Layer 13 of a small transformer language model trained on English Wikipedia (16 layers, counted from 0, width 64).
In attention head 1, each number of a token's query is one row of weights dot the token's vector x. The head spreads its attention over the tokens so far by the softmax of query dot key.

Query weights of the head. A number n stands for n times 0.00072.
q0: -27 12 -40 16 -43 -11 -49 -30 20 10 8 -14 10 -8 41 9 -9 -20 -2 9 9 3 -11 -20 8 78 -20 26 17 -1 -32 36 -1 12 -20 -40 -4 30 13 -13 2 8 28 -34 8 3 28 17 3 -14 20 13 8 -4 -29 -19 -33 32 -8 -61 -13 13 23 11
q1: -49 -11 7 24 -16 8 -49 10 -8 14 -10 -19 9 14 -11 2 11 -23 22 -60 -35 16 -16 -10 -6 -19 -12 5 -28 -18 11 17 1 -30 33 -28 4 9 -6 17 2 11 -15 22 15 32 9 22 0 3 -2 19 -19 4 -3 -12 20 20 -4 -54 -7 -6 -41 -2
q2: 219 -229 -108 195 123 -22 194 75 42 -27 90 114 -345 -143 133 -65 -82 7 -21 36 107 -66 43 18 -46 -140 204 -76 187 55 -45 -25 -35 40 -44 -76 12 55 -105 89 187 11 -138 45 56 69 176 -177 86 130 28 -5 -83 -2 192 1 -125 -60 232 96 27 150 115 7
q3: -152 -67 77 -100 -112 30 -94 -136 24 84 23 -151 148 153 -41 -188 57 -34 33 -49 90 82 17 -130 68 229 -51 17 103 -66 -146 205 -103 131 114 -17 113 -120 -187 93 12 115 25 14 -36 12 -23 182 -29 53 -160 -13 -37 -77 17 72 11 115 -156 -32 -79 89 23 51
q4: -1 -20 -4 29 15 -3 -28 17 -7 -35 47 14 -22 25 -12 -27 -11 -76 -6 -30 -17 -25 -16 14 25 31 19 27 -25 -30 -4 47 53 -22 -18 24 -17 -12 -20 26 35 31 -37 48 17 0 -19 -31 10 1 22 27 39 22 -18 -26 14 32 15 -13 7 39 10 -15
q5: 58 -48 65 -17 47 -25 5 29 6 -11 -27 37 -49 -4 -49 -61 48 -4 32 56 -40 12 -17 -26 18 28 18 9 -74 -16 53 26 -14 -8 -47 41 18 5 -34 54 71 -63 -59 10 0 -19 5 -23 -16 -20 5 13 17 -21 -7 -71 49 -43 81 32 -36 45 26 -7
q6: -45 -52 19 28 -20 -81 -42 92 -114 -78 0 18 -137 25 -30 -15 -23 -91 8 -52 -75 -5 -27 -34 4 -7 44 69 -79 0 -27 96 74 14 -50 61 -51 18 -50 -5 -16 49 -29 -25 -7 -20 34 -82 11 0 32 10 77 14 12 -82 -19 108 64 61 81 37 85 1
q7: 38 -143 27 -24 35 33 29 64 34 -77 9 151 61 -23 -1 -40 39 -52 79 -17 -12 11 68 45 45 75 70 -28 -73 41 -5 -21 -42 -83 -67 55 7 7 -17 20 -96 -51 -77 -34 82 4 -11 -106 60 -23 21 -27 24 52 -55 -67 89 -138 -15 154 29 48 56 -67
q8: 64 -56 -79 40 9 -162 29 48 -210 -166 10 -55 -218 -8 -74 -133 -119 -222 -166 -163 -131 61 -56 -55 44 -83 115 169 -193 16 45 96 90 53 -102 52 55 101 -156 -8 -91 36 -90 -29 83 21 87 -179 -2 -54 30 -26 -3 19 -44 -116 -20 155 21 248 147 70 102 49
q9: -6 -111 80 -49 -4 -51 130 198 -189 -35 5 -201 -314 119 18 94 -78 -120 -225 -56 -299 5 -144 -230 -66 -108 58 90 -100 -51 127 19 127 144 49 107 1 136 -78 203 63 -6 48 15 -71 94 50 32 -158 81 -83 114 72 165 112 -79 -54 221 195 -96 128 100 -32 77
q10: 26 142 -13 -39 74 -261 -223 -37 -35 -64 -135 144 -314 -67 -147 -128 -283 -1 31 18 51 -74 -92 131 6 -88 92 114 -23 113 29 75 79 89 -220 19 -99 -9 -74 -156 -11 74 -89 61 -80 -112 56 -178 35 -132 94 -56 53 -121 50 -47 -72 -13 96 79 -22 -128 19 100
q11: -150 179 38 51 -202 152 -29 124 -74 -73 -213 421 -13 127 199 41 42 248 -177 -4 -185 64 51 253 15 -14 -57 113 -89 -167 73 -243 22 119 -244 -203 -96 -49 -210 38 -181 22 36 -198 147 41 183 -171 -41 -179 -257 -60 -122 -4 -69 23 42 60 32 -203 112 -158 113 148
q12: -140 -80 -108 158 -122 -102 -131 5 -299 45 -51 -25 9 98 54 -183 198 -209 35 107 -6 -46 -28 46 -3 190 -83 134 41 -38 37 205 194 -53 -36 -66 245 -65 75 79 -2 149 -73 -116 -40 101 -41 144 -5 36 141 -32 100 -100 -99 -102 -26 -187 -70 -173 -115 102 93 28
q13: -239 96 -179 -32 -121 72 -122 -69 200 -6 58 -16 94 84 -31 84 -102 -161 -126 85 -214 146 57 44 168 -51 -23 312 -58 -18 96 24 -61 11 -97 129 -203 110 205 -39 6 -169 -30 -106 42 -73 -151 -19 -48 -155 192 78 94 55 54 -189 121 -172 69 41 -163 18 -38 -81
q14: 168 89 96 76 175 -25 211 -4 -156 -74 -74 -67 -51 58 135 6 173 134 270 -60 -199 181 -16 -42 87 -90 126 -82 -125 -137 -23 -85 117 51 149 231 23 166 20 2 17 260 -260 -80 66 98 -119 -73 -29 -77 -65 -213 141 -146 198 108 155 -90 -115 -75 124 -198 -333 82
q15: -179 53 49 -44 -29 177 32 25 -35 57 101 17 2 -19 -202 -137 156 90 -226 21 -6 93 -56 191 -113 -42 169 -136 210 48 16 23 200 -95 -106 -124 205 -63 -158 101 47 -154 -315 -20 93 -78 106 77 84 165 -17 -152 30 -139 106 40 58 203 -87 236 -46 25 46 -108
q16: 179 14 106 138 9 -17 63 32 45 44 73 70 42 -5 14 -107 -58 -61 30 11 170 -110 12 0 -16 17 95 -200 145 70 37 73 -106 62 15 -94 33 -36 -130 49 32 94 -76 69 33 83 108 -8 45 204 -100 -25 27 -46 -75 126 11 21 0 205 -36 6 109 -74
q17: 75 118 77 27 -52 105 7 -34 217 -16 239 -37 262 -33 58 -123 28 45 88 22 105 476 -162 39 44 -10 172 -10 126 118 186 -249 -178 -149 171 127 -242 -16 20 119 -43 -231 133 19 268 -30 39 -108 107 -30 116 16 -70 -56 45 262 19 67 -87 -131 -186 -77 -170 -53
q18: 80 126 -16 128 69 117 -109 201 -139 -2 9 -25 171 -1 -23 -209 169 192 10 -17 45 4 -159 151 81 74 -63 -102 100 187 108 -190 63 -132 91 54 92 -102 199 -17 -195 -11 -71 -20 90 146 18 -26 97 81 73 12 -35 -70 -67 207 41 -117 -50 6 12 -329 -12 -83
q19: 23 1 -26 -3 7 -2 -15 -31 14 7 41 0 -1 7 -2 -10 17 -2 -16 -20 -16 -14 -25 -7 -5 6 9 8 -23 -35 17 42 52 -22 1 31 -21 -14 -11 21 11 -13 -2 -2 -2 -8 -24 -8 10 10 7 20 17 -12 -12 -29 13 17 24 21 -8 38 -30 -13
q20: 196 87 52 -36 66 84 356 5 27 -41 -48 113 172 101 -12 -46 159 301 -238 62 -118 166 -225 74 55 -65 75 -63 -54 32 123 85 39 104 -17 212 -77 0 130 -17 -56 -57 88 -23 133 -58 109 -160 -80 120 -247 -67 135 155 155 2 280 -46 6 12 157 6 10 -80
q21: -43 -9 5 -40 57 -88 13 156 -106 21 52 8 -147 4 106 -39 -64 -55 42 -124 -42 90 -53 73 -80 93 79 43 -26 18 -12 -16 73 -25 -53 45 -56 -11 0 30 15 41 27 -21 41 6 76 -119 105 -20 57 12 56 143 65 -62 -75 43 47 -104 71 130 59 50
q22: -29 -31 -45 77 15 79 14 -14 9 29 62 20 110 -48 110 -1 -70 34 63 -15 83 -51 42 48 -86 43 10 12 95 4 -119 -21 25 -68 91 13 -50 5 58 -100 -36 106 -14 29 -8 2 27 -41 91 70 26 -83 48 100 -29 -12 13 -20 -36 -23 50 90 27 -38
q23: 8 -11 -149 97 -11 -16 4 -27 -122 -66 64 -67 12 -44 -25 -152 -87 -139 -119 -132 -43 55 11 -15 31 -33 -35 129 -87 4 -39 -10 41 -17 -10 37 18 74 -92 -104 -89 74 -101 -6 102 30 43 -134 79 -24 42 -70 -39 68 -107 -40 23 109 -93 153 78 65 64 41
q24: -39 35 -145 137 -68 -105 -63 1 -155 -133 46 -32 -61 14 -1 -75 -101 -166 -89 -73 -57 18 -21 -10 49 -87 29 152 -67 -2 -29 72 75 34 -47 23 -38 51 -82 -91 -65 118 -59 -17 61 0 39 -146 27 -57 71 -17 34 -25 -77 -45 -41 102 1 82 100 3 53 52
q25: -69 4 201 -161 70 24 24 96 141 157 -87 12 -96 60 62 194 42 199 128 148 -14 -74 -63 -51 -91 41 19 -154 119 11 60 -34 -49 41 44 -14 -42 -38 107 201 149 -95 116 8 -148 19 -74 170 -103 63 -63 71 73 12 172 38 -49 -84 179 -278 -122 -30 -83 -33
q26: -53 -155 48 -61 73 96 44 94 -41 -99 -125 298 5 -121 -15 174 -60 41 24 112 -102 -330 25 65 -228 -144 123 -114 -1 -138 -45 124 121 -212 108 -33 -55 -52 81 22 51 2 -157 65 -302 -30 -15 -92 -63 125 -40 -105 169 154 138 -148 164 -242 261 104 254 28 43 -158
q27: -1 -220 -119 157 -52 1 -246 -96 -67 -59 137 -49 -205 -89 87 97 -53 -86 183 96 -10 124 133 -167 39 29 145 115 106 62 -238 -307 15 -125 9 -80 -25 57 36 164 113 15 -132 24 -57 6 -49 41 160 -97 -13 13 -63 -105 -25 -92 -204 5 36 27 65 105 125 13
q28: 82 -71 -36 -296 -63 -16 168 -189 49 18 -139 68 -16 -62 52 90 22 26 -47 -36 35 95 101 72 -215 -21 76 152 -55 -209 -270 -21 28 -128 -42 -83 55 -52 -117 -81 145 -143 203 -62 -39 -159 54 77 14 -241 79 30 -143 -51 250 -116 -33 61 -84 -195 -101 229 -109 128
q29: 0 -110 3 76 -169 3 -65 -150 -70 -7 15 76 119 72 45 -39 26 11 66 202 -65 284 -108 -91 98 -15 215 85 146 21 -85 232 -35 194 19 163 -112 -136 -132 167 18 149 31 45 -136 -141 7 -12 -102 31 -162 5 156 -55 -2 -15 52 179 -50 68 -83 263 -19 40
q30: -110 114 -86 -188 278 148 -23 65 23 -104 84 -77 27 -131 314 -45 -87 -133 196 76 142 184 316 211 100 104 206 362 219 -46 113 304 -201 -68 66 -79 95 77 -41 95 -212 30 -233 -60 -43 92 16 137 -183 212 -131 -172 -18 -75 145 -16 -61 -75 364 190 -118 24 50 69
q31: 354 -80 -129 -50 174 119 -135 -53 -254 -119 -119 -141 -85 9 -47 272 257 429 -103 67 2 -68 -109 113 80 -27 145 129 59 147 -100 87 85 147 -121 39 225 52 478 -130 -241 55 98 -66 -90 52 110 31 0 -80 -144 110 -60 -42 -39 -302 208 65 38 -63 131 90 113 -21

Each question shows a short text with each token's key, already scaled and adjusted for position as the last token sees it. A number n stands for n times 0.0089.

Then comes the last token's vector x. A number n stands for n times 0.021.

0 "\n": 0 0 0 0 3 2 39 21 14 64 128 12 119 71 61 -28 0 0 0 0 0 7 -6 33 106 -43 34 76 -79 222 22 -26
1 "====": 0 0 0 0 1 2 32 20 15 48 98 11 134 81 55 -54 0 0 0 -1 0 9 -2 24 89 -47 44 72 -69 223 28 -23
2 "M": 0 0 0 0 -12 -2 0 14 25 -16 16 9 68 81 1 -54 0 0 1 -11 1 11 7 -15 18 -17 49 38 -87 260 20 -72
3 "at": 1 1 0 0 -5 -3 15 4 21 18 31 66 -60 83 -93 -186 0 0 1 3 0 14 0 16 21 24 45 -18 -26 122 -16 -88
4 "che": 1 1 0 0 -5 -8 1 -6 30 -23 132 -66 -94 -86 -12 -66 0 0 1 7 1 -5 1 -20 -5 34 21 124 -4 71 78 -93
5 "s": 0 -4 0 0 6 -4 7 5 22 -29 57 64 21 122 41 4 1 0 0 6 0 6 0 -6 5 -6 116 83 -113 -117 101 35
x: -63 54 -26 10 -136 136 -148 -131 -162 126 37 -56 -164 93 196 -26 -74 -20 269 24 -222 -23 4 157 -83 -33 171 181 -175 -52 -30 -69 107 10 -96 50 -152 88 -17 26 109 102 -219 -161 -20 -44 -6 -60 -94 117 81 -48 212 5 2 81 222 -90 134 160 7 -172 -70 33
Which token does the last token look at most? 0 "\n"

0 ".": 0 -1 0 0 3 1 38 19 12 60 121 15 119 80 61 -30 0 0 0 0 0 4 -6 31 101 -36 25 72 -75 216 31 -24
1 "\"": 0 0 0 0 1 1 35 18 6 56 112 20 121 83 60 -35 0 0 0 0 0 4 -4 33 93 -42 29 76 -78 216 17 -26
2 " He": 0 0 0 0 -9 1 10 8 -8 14 6 21 100 153 31 -53 0 0 1 -9 1 10 6 22 23 -57 57 92 -16 164 -50 -33
3 " is": 1 0 0 0 2 2 35 17 8 53 118 16 123 86 56 -36 0 0 1 -1 0 5 -3 30 91 -37 29 61 -75 217 31 -18
4 " show": 1 4 0 0 -14 -1 3 19 34 -16 -10 8 122 50 56 -126 0 0 1 -12 1 9 6 -15 28 4 66 30 -47 181 -5 14
5 "n": 0 2 0 0 -6 -3 7 17 31 -16 25 3 84 55 108 -65 0 0 1 -3 0 8 6 -7 30 -7 89 51 -12 130 55 -72
x: -41 33 50 -56 -106 41 2 96 -112 151 -121 35 -165 87 -2 -61 -28 -124 141 147 -64 -60 -10 -144 19 22 110 160 6 20 -182 13 -40 98 -7 82 -113 -157 -118 -71 99 102 -153 -155 -305 49 -106 -10 25 57 -76 -181 -10 -186 81 -162 37 -228 76 0 206 -18 -53 202
Which token does the last token look at most, and with what share of its attention? 0 ".", with about 40%

0 "a": -1 -2 0 0 -1 -1 28 12 15 39 102 -25 93 94 34 -27 0 0 1 1 1 6 -3 27 70 -6 26 44 -69 201 7 -30
1 "st": -1 -1 0 0 -1 0 31 14 15 47 98 -21 107 81 39 -28 0 0 1 0 0 6 -3 29 79 -11 28 44 -65 201 18 -29
2 "==": 0 0 0 0 2 0 34 16 10 53 111 9 116 73 62 -30 0 0 0 2 0 4 -3 30 89 -27 24 72 -57 185 25 -24
3 "\n": 1 0 0 0 0 3 34 20 9 54 99 11 117 68 61 -27 0 0 0 -2 0 6 -3 29 94 -42 38 66 -70 187 20 -23
4 "-": 0 0 0 0 2 2 36 17 -1 61 96 5 98 77 57 -31 0 0 0 -4 0 7 -1 36 92 -56 35 69 -65 200 24 -23
5 " Sha": 0 7 0 0 -14 0 -3 15 -14 -7 -20 15 11 -4 7 -81 0 0 1 -20 1 12 5 6 -6 -98 45 71 -20 225 -48 -20
x: -20 43 63 -1 -97 -227 19 -219 -36 23 -84 94 -96 -163 -47 -105 -15 -32 13 -75 79 157 -5 -46 13 -12 34 170 117 -57 -53 147 147 119 127 24 46 12 -253 65 -265 -11 65 -25 -193 -27 128 -177 71 95 -115 13 -58 149 -71 -141 191 161 -34 237 41 137 119 39
Which token does the last token look at most, and with what share of its attention? 4 "-", with about 50%

0 " 1": -1 -2 0 0 4 -3 15 6 25 9 37 -14 153 26 -27 11 0 0 0 1 0 4 1 12 31 49 8 -11 -91 51 9 -67
1 "-": -1 0 0 0 5 0 10 2 17 0 29 -14 144 26 -71 39 0 0 0 -3 0 1 0 5 20 42 3 -29 -84 30 10 -87
2 "0": 0 1 0 0 5 0 13 22 31 -12 -14 18 92 -20 45 -7 0 0 1 -7 1 7 1 5 39 -1 101 20 -42 18 95 -14
3 " La": 1 3 0 0 2 -6 11 7 15 -8 26 13 138 64 -106 74 0 0 1 -7 0 2 3 6 16 10 41 45 10 17 25 -18
4 "s": -1 3 0 0 -10 -4 -3 5 12 -8 -5 -43 26 26 -43 2 0 0 1 -12 1 4 4 -9 -8 -15 -10 -21 63 196 76 38
5 " P": 0 4 0 0 -10 -1 -10 3 -1 -17 10 -67 37 -32 96 -41 0 0 1 -9 0 2 4 -9 -19 -36 -28 14 20 111 92 4
x: -26 197 -15 182 -29 -82 50 -147 53 -214 8 -69 -204 152 63 194 -238 -155 17 30 49 -22 117 -112 -61 -17 -113 132 -154 -9 -66 228 -39 -35 134 44 -11 274 -115 -19 -131 92 -72 4 68 138 -68 -37 30 -54 -73 -76 50 0 123 -58 -186 -36 140 201 58 154 102 165
Which two tokens does the last token look at most, in order? 2 "0", 5 " P"

0 "ot": -2 -4 0 0 -5 -2 28 12 14 38 126 11 100 115 44 17 0 0 1 2 1 5 -3 30 75 -20 56 78 -62 243 73 -49
1 "al": -2 -1 0 0 -2 -4 30 14 26 33 131 3 122 126 44 19 0 0 2 2 1 6 -2 24 76 4 54 73 -77 224 68 -47
2 " is": 0 0 0 0 5 2 46 23 26 67 140 8 154 91 63 -29 0 0 1 -2 0 6 -5 31 120 -11 31 79 -101 257 32 -36
3 "ol": 2 2 0 0 -10 -3 12 19 54 -10 -6 24 141 41 127 -105 0 0 1 -11 1 14 6 -8 42 33 108 -17 -107 150 16 -9
4 "ation": 1 -1 0 0 9 -7 9 3 0 -12 102 6 208 -3 31 60 0 0 1 1 1 -1 1 14 9 -11 -10 96 -108 -15 68 -136
5 " on": 0 -1 0 0 -10 -1 21 16 20 8 62 52 150 154 53 -12 0 0 1 -7 0 9 2 17 46 7 54 64 -64 226 -26 -88
x: 26 77 3 73 -177 -81 -144 2 -30 55 -52 251 -139 144 104 -54 75 -88 156 -73 -87 -99 -73 -141 -74 -87 17 53 138 101 -13 161 27 158 -14 70 -252 -170 -150 140 112 96 5 42 -187 -53 -83 44 128 -141 -5 -67 0 -12 -246 -32 151 -65 11 157 38 -24 -136 182
Which token does the last token look at most? 2 " is"

0 "p": -2 -2 0 1 2 -9 22 -7 10 30 115 13 126 58 99 -1 0 0 1 8 0 -3 -1 31 44 38 21 14 -32 -3 56 -48
1 "al": -1 -1 0 0 1 -4 30 4 13 44 114 19 127 64 72 -20 0 0 1 7 0 2 -3 33 66 8 30 46 -61 100 48 -21
2 "\n": 0 0 0 0 3 2 36 17 7 59 106 5 107 76 53 -23 0 0 0 0 0 7 -4 34 92 -36 29 69 -69 185 24 -21
3 "-": 0 0 0 0 3 2 37 18 6 63 86 8 97 78 52 -29 0 0 0 -4 0 9 -2 35 94 -43 34 70 -67 200 24 -20
4 " Vi": 0 2 0 0 -23 1 6 11 4 17 -52 26 48 55 41 -90 0 0 1 -12 0 18 8 11 11 -47 25 62 -42 217 -18 -26
5 "ka": 0 -1 0 0 -8 1 8 -2 -5 32 -5 -46 79 -3 44 -183 0 0 0 -12 1 12 4 23 1 -20 -43 -29 -45 93 -15 61
x: -14 -79 -22 -53 -75 -260 -4 -72 -85 34 -93 -113 -80 -116 48 96 -182 62 -135 -29 -217 56 -120 -74 -46 -110 190 167 158 150 -70 184 6 27 77 79 -389 169 2 -30 -230 106 -81 -3 -63 -3 38 -150 122 -160 24 -23 -61 142 103 -56 227 47 91 89 -41 49 -13 -54
Which token does the last token look at most? 3 "-"

0 "gre": -1 -5 0 0 -5 -13 -2 -9 -30 -12 133 62 189 61 34 76 0 0 1 1 0 -8 3 15 -22 -58 -17 57 62 138 -15 59
1 "w": -1 -2 0 0 -3 -9 14 -2 -10 13 159 52 172 95 68 21 0 0 1 2 0 -5 1 15 30 -46 9 53 -9 202 14 29
2 " up": 0 0 0 0 -2 -7 -3 -2 -10 -30 116 6 197 8 22 23 -1 0 1 2 0 -4 3 4 -11 -46 55 4 -30 87 -60 -87
3 " with": 1 1 0 0 0 1 38 17 6 59 130 21 146 76 69 -31 0 0 1 1 0 5 -2 36 101 -39 44 68 -81 222 19 -37
4 "out": 1 4 0 0 -3 -1 25 17 19 23 83 25 148 51 75 -55 0 0 1 -1 0 4 -1 20 67 -3 53 82 -51 203 -11 -37
5 " play": 0 3 0 0 -18 -5 -1 17 37 -35 41 47 126 22 74 -32 0 0 1 2 0 10 6 -18 17 25 76 29 -82 212 -44 -61
x: -140 -31 126 115 11 -76 39 -31 -33 49 -72 258 9 53 107 -167 -37 -83 192 86 -108 36 42 -111 -11 21 -105 162 189 79 -129 -54 157 63 33 29 -106 35 -113 113 -49 195 -121 78 -114 55 -293 -1 124 22 -116 -137 -149 -90 32 -171 62 -18 271 198 -119 -3 -6 14
Which token does the last token look at most, and with what share of its attention? 3 " with", with about 90%

0 " p": -5 -11 0 1 5 -10 19 1 28 2 139 42 86 170 13 -117 0 0 1 8 0 -1 -2 26 31 71 43 25 66 -86 190 -89
1 "ri": -2 -3 0 1 -1 -10 1 -18 16 -14 124 -12 98 174 3 -145 0 0 1 17 0 -6 4 -2 -8 60 12 -39 20 -185 210 -70
2 "mar": 0 0 0 0 -1 -12 1 -12 -11 -6 204 -1 102 97 94 -91 0 1 2 6 0 -12 0 4 -11 31 -133 39 -86 252 67 10
3 "y": 2 0 0 0 -8 -12 11 2 26 -10 150 16 168 169 16 -6 0 0 2 13 1 3 1 4 12 65 -56 164 -56 216 20 -39
4 " school": 2 0 0 0 -15 -3 10 21 46 -21 52 66 217 150 66 39 0 0 1 -5 1 10 5 -14 30 22 69 85 -175 234 -9 -20
5 " and": 0 1 0 0 1 -1 46 23 14 62 159 26 177 131 69 -43 0 0 1 -1 0 8 -1 43 122 -34 72 96 -128 268 37 -45
x: -115 -53 -23 -6 -86 -146 -134 116 -95 174 102 196 -111 121 30 107 103 -28 151 50 -61 9 -12 -73 -95 -25 -198 161 120 80 -144 176 11 -55 -96 156 -63 -67 -52 -25 35 75 -13 -74 -146 -48 -65 13 -80 -82 -153 -33 -127 67 -226 -60 138 -120 30 209 178 -70 -162 59
Which token does the last token look at most, and with what share of its attention? 5 " and", with about 90%

0 "-": 0 0 0 0 2 2 30 15 8 50 81 6 84 49 52 -20 0 0 0 -1 0 5 -4 27 78 -35 27 49 -58 169 24 -12
1 " Sha": 0 -3 0 -1 -8 3 8 14 3 12 -20 5 22 -1 37 -40 0 0 1 -12 1 14 3 15 19 -52 71 9 -48 175 -12 -28
2 "hi": 0 0 0 0 -12 -4 8 -3 1 21 19 19 -33 -77 -67 39 0 0 1 -7 1 5 1 17 4 -13 11 -51 54 204 17 -5
3 "d": 0 0 0 0 -6 -2 5 4 -14 8 16 -43 75 -58 -56 102 0 0 0 -6 0 8 2 24 1 -53 28 -5 -61 89 -74 27
4 " Ka": 0 3 0 0 -10 -2 7 8 12 6 -1 -47 0 15 -30 69 0 0 0 -11 0 8 3 11 19 -6 65 122 -18 70 -85 -29
5 "po": 0 2 0 0 -3 -3 14 -4 7 23 58 -49 -113 -72 -97 -28 0 0 0 3 0 7 -1 25 14 7 42 -48 60 105 -25 -2
x: 2 -41 -17 175 2 -379 -30 -11 -184 -203 31 106 -148 -141 -68 -136 -57 14 -141 -81 61 -110 65 203 114 9 105 122 -136 34 39 108 78 -58 -34 53 -39 130 221 -91 -83 101 -175 34 -74 -79 12 91 6 59 25 -166 -111 0 -58 24 -214 108 150 194 85 158 86 -30
Which token does the last token look at most, and with what share of its attention? 0 "-", with about 100%

0 "hen": -2 -3 0 0 -5 -3 27 12 21 38 114 -20 109 91 91 -20 0 0 1 -1 1 5 -2 25 71 0 44 33 -65 241 -1 16
1 " she": -1 -2 0 0 -4 -2 27 11 9 35 117 -13 123 111 77 -18 0 0 1 -4 0 3 -2 30 68 -19 44 41 -57 228 -15 4
2 " was": 0 0 0 0 3 2 40 20 12 62 121 9 138 88 69 -20 0 0 1 -2 0 5 -4 34 105 -36 37 69 -75 231 28 -20
3 " ": 1 2 0 0 -10 -3 12 16 19 4 37 0 106 63 103 -74 0 0 1 -8 1 8 4 7 44 -28 86 41 -44 184 35 -19
4 "e": 1 5 0 0 -8 -3 4 17 27 -10 1 -2 112 49 63 -91 0 0 1 -12 1 10 5 -2 27 -13 87 -55 11 201 11 -85
5 "le": 0 4 0 0 -11 -6 -10 -4 -23 -21 32 -5 95 119 -46 -105 0 0 1 -7 1 1 4 0 -38 -70 -47 21 -38 142 86 -95
x: -122 18 -100 243 -30 -1 -323 168 141 3 38 -74 98 192 32 53 55 -152 -31 92 53 103 120 51 96 -156 30 198 63 -135 -146 116 -15 238 -11 89 -72 -92 -40 117 -143 164 72 73 -142 88 78 -14 -100 -61 50 -82 163 33 63 -100 93 3 -87 57 -54 37 28 100
Which token does the last token look at most, and with what share of its attention? 2 " was", with about 90%

0 " ": -1 -2 0 0 1 0 33 16 9 53 105 13 116 79 54 -27 0 0 0 -1 0 6 -4 31 86 -36 24 50 -73 223 27 -35
1 "59": -1 -2 0 -1 1 1 13 16 10 1 2 -10 132 66 0 -44 0 0 1 -8 1 12 2 18 18 -27 34 -59 -13 193 2 -112
2 ";": 0 0 0 0 7 1 35 17 4 53 104 13 145 76 49 -25 0 0 1 -3 0 5 -3 33 88 -40 21 62 -72 196 40 -21
3 " 11": 0 2 0 0 8 -2 12 20 5 -6 -15 12 133 50 51 -139 0 0 1 -7 1 13 4 14 10 -36 11 69 28 159 -47 -24
4 ";": 0 1 0 0 15 1 12 12 -13 6 -16 -6 212 44 -9 -65 0 0 1 -13 1 9 3 21 11 -43 -36 80 -69 62 30 -41
5 " 5": 0 3 0 0 8 -2 10 15 -7 3 -35 60 155 21 57 -138 0 0 1 -8 1 9 4 16 0 -40 -43 68 30 130 -5 8
x: -145 -1 -32 32 -105 -171 -62 102 -83 111 -5 12 -7 128 225 66 100 -221 107 16 110 -15 -78 55 40 -13 73 244 62 -55 198 73 96 21 95 55 55 216 -171 22 -172 220 10 -82 40 53 94 -114 145 -8 -68 -7 9 -83 -212 -61 -87 -235 -10 -10 -24 141 226 53
Which token does the last token look at most, and with what share of its attention? 2 ";", with about 60%

0 "s": -1 -3 0 0 0 0 62 30 26 96 213 23 199 138 143 -32 0 0 1 1 1 9 -8 51 163 -52 49 127 -118 428 77 -60
1 " the": 0 -1 0 0 4 0 71 32 20 118 223 25 222 161 98 -43 0 0 1 -2 0 9 -8 65 184 -58 51 137 -142 413 50 -47
2 " her": 0 0 0 0 -6 -8 30 32 40 3 145 62 221 82 -23 -101 -1 1 2 -7 1 9 1 11 84 -25 107 147 -85 414 -51 -48
3 "o": 1 4 0 0 -12 -5 0 31 64 -59 93 120 241 77 -171 -71 0 0 2 -4 1 13 4 -33 18 6 142 61 -147 350 -60 66
4 " of": 1 3 0 0 -7 -1 53 26 22 61 225 -32 217 180 56 -28 0 0 2 -6 1 6 -2 43 140 -42 101 132 -127 382 52 -11
5 " the": 0 3 0 0 3 -2 71 29 14 114 224 10 216 144 98 -48 0 0 1 -3 0 9 -1 65 182 -53 62 139 -147 416 41 -48
x: -137 -30 11 -21 -73 -162 -134 143 -47 166 137 94 -118 32 79 157 85 -6 77 107 -31 97 -107 -73 -108 -17 -222 87 108 39 -114 128 10 -89 -116 180 -35 -22 -74 -50 73 37 -62 -3 -144 -60 -39 -11 -86 -49 -164 21 -166 40 -303 -42 105 -50 11 213 169 -32 -139 68
Which two tokens does the last token look at most, in order? 5 " the", 1 " the"

0 " with": 0 -1 0 0 1 1 37 17 13 57 128 16 132 78 66 -33 0 0 0 1 0 5 -5 30 98 -36 37 72 -70 229 26 -25
1 " her": 0 -2 0 0 2 -3 25 16 13 23 109 32 136 47 45 -54 0 0 1 -1 0 4 -2 18 63 -35 52 81 -38 228 -8 -36
2 " ": 0 0 0 0 -10 -8 9 13 32 -16 88 33 87 65 0 -40 -1 0 1 -4 1 6 2 -5 35 2 103 60 -52 193 2 -22
3 "pe": 2 3 0 0 -7 -4 5 21 41 -20 9 17 64 8 -31 -65 0 0 1 -9 1 11 4 -4 22 4 110 -11 -6 180 -55 -137
4 "ers": 1 5 0 0 -4 -7 2 6 13 -34 105 25 139 110 -50 -65 0 0 1 -5 1 0 1 -9 -2 -15 28 -24 -28 157 88 -28
5 "'": 0 1 0 0 -5 0 14 12 20 0 30 27 107 105 149 16 0 0 1 -2 0 3 1 11 32 18 63 62 -12 140 -23 -61
x: -291 16 109 -45 -161 -74 -116 -2 -101 5 14 159 -113 23 -71 94 -77 -38 145 112 -31 -158 -185 -61 -3 72 52 62 0 -71 -17 -49 4 139 -128 10 -117 -95 -47 174 -7 89 -174 8 -154 30 -101 -37 -8 -102 -116 81 37 -55 -189 -117 219 -151 98 213 -50 -3 16 94
Which token does the last token look at most? 0 " with"

0 "on": -2 -3 0 0 0 -2 60 27 29 94 218 3 203 107 106 -21 0 0 1 1 1 9 -7 52 159 -35 48 128 -150 424 42 -29
1 ",": -1 0 0 0 5 0 66 29 22 101 228 10 201 138 108 -41 0 0 1 -1 1 7 -7 56 169 -48 54 137 -152 403 41 -44
2 " S": 0 0 0 -1 -2 -9 9 20 25 -36 79 -17 197 104 65 -222 0 1 2 -12 1 22 12 -4 19 -40 142 77 -53 235 -221 -4
3 "ame": -2 3 0 0 -5 9 19 8 21 61 -71 42 -47 -138 99 -264 0 0 1 -12 1 20 3 27 29 13 -35 -179 -63 237 114 -225
4 "er": -1 2 0 0 -20 -6 18 -11 23 5 101 81 -206 246 -27 -163 0 0 1 9 1 4 -1 14 -2 45 27 -42 18 213 276 -74
5 " is": 0 1 0 0 4 1 70 32 24 104 217 18 224 135 110 -51 0 0 1 -3 1 9 -2 54 180 -34 51 119 -144 405 45 -44
x: -73 9 -3 -54 -54 -202 -37 102 -79 209 125 158 -108 109 72 136 109 -53 136 95 -36 42 -13 -82 -109 -16 -202 133 120 59 -185 189 8 -135 -133 201 -13 -72 -20 -37 60 71 -47 -74 -102 -26 -55 -32 -55 33 -145 -111 -144 40 -200 -31 93 -108 -2 166 214 -83 -188 49
Which two tokens does the last token look at most, in order? 5 " is", 1 ","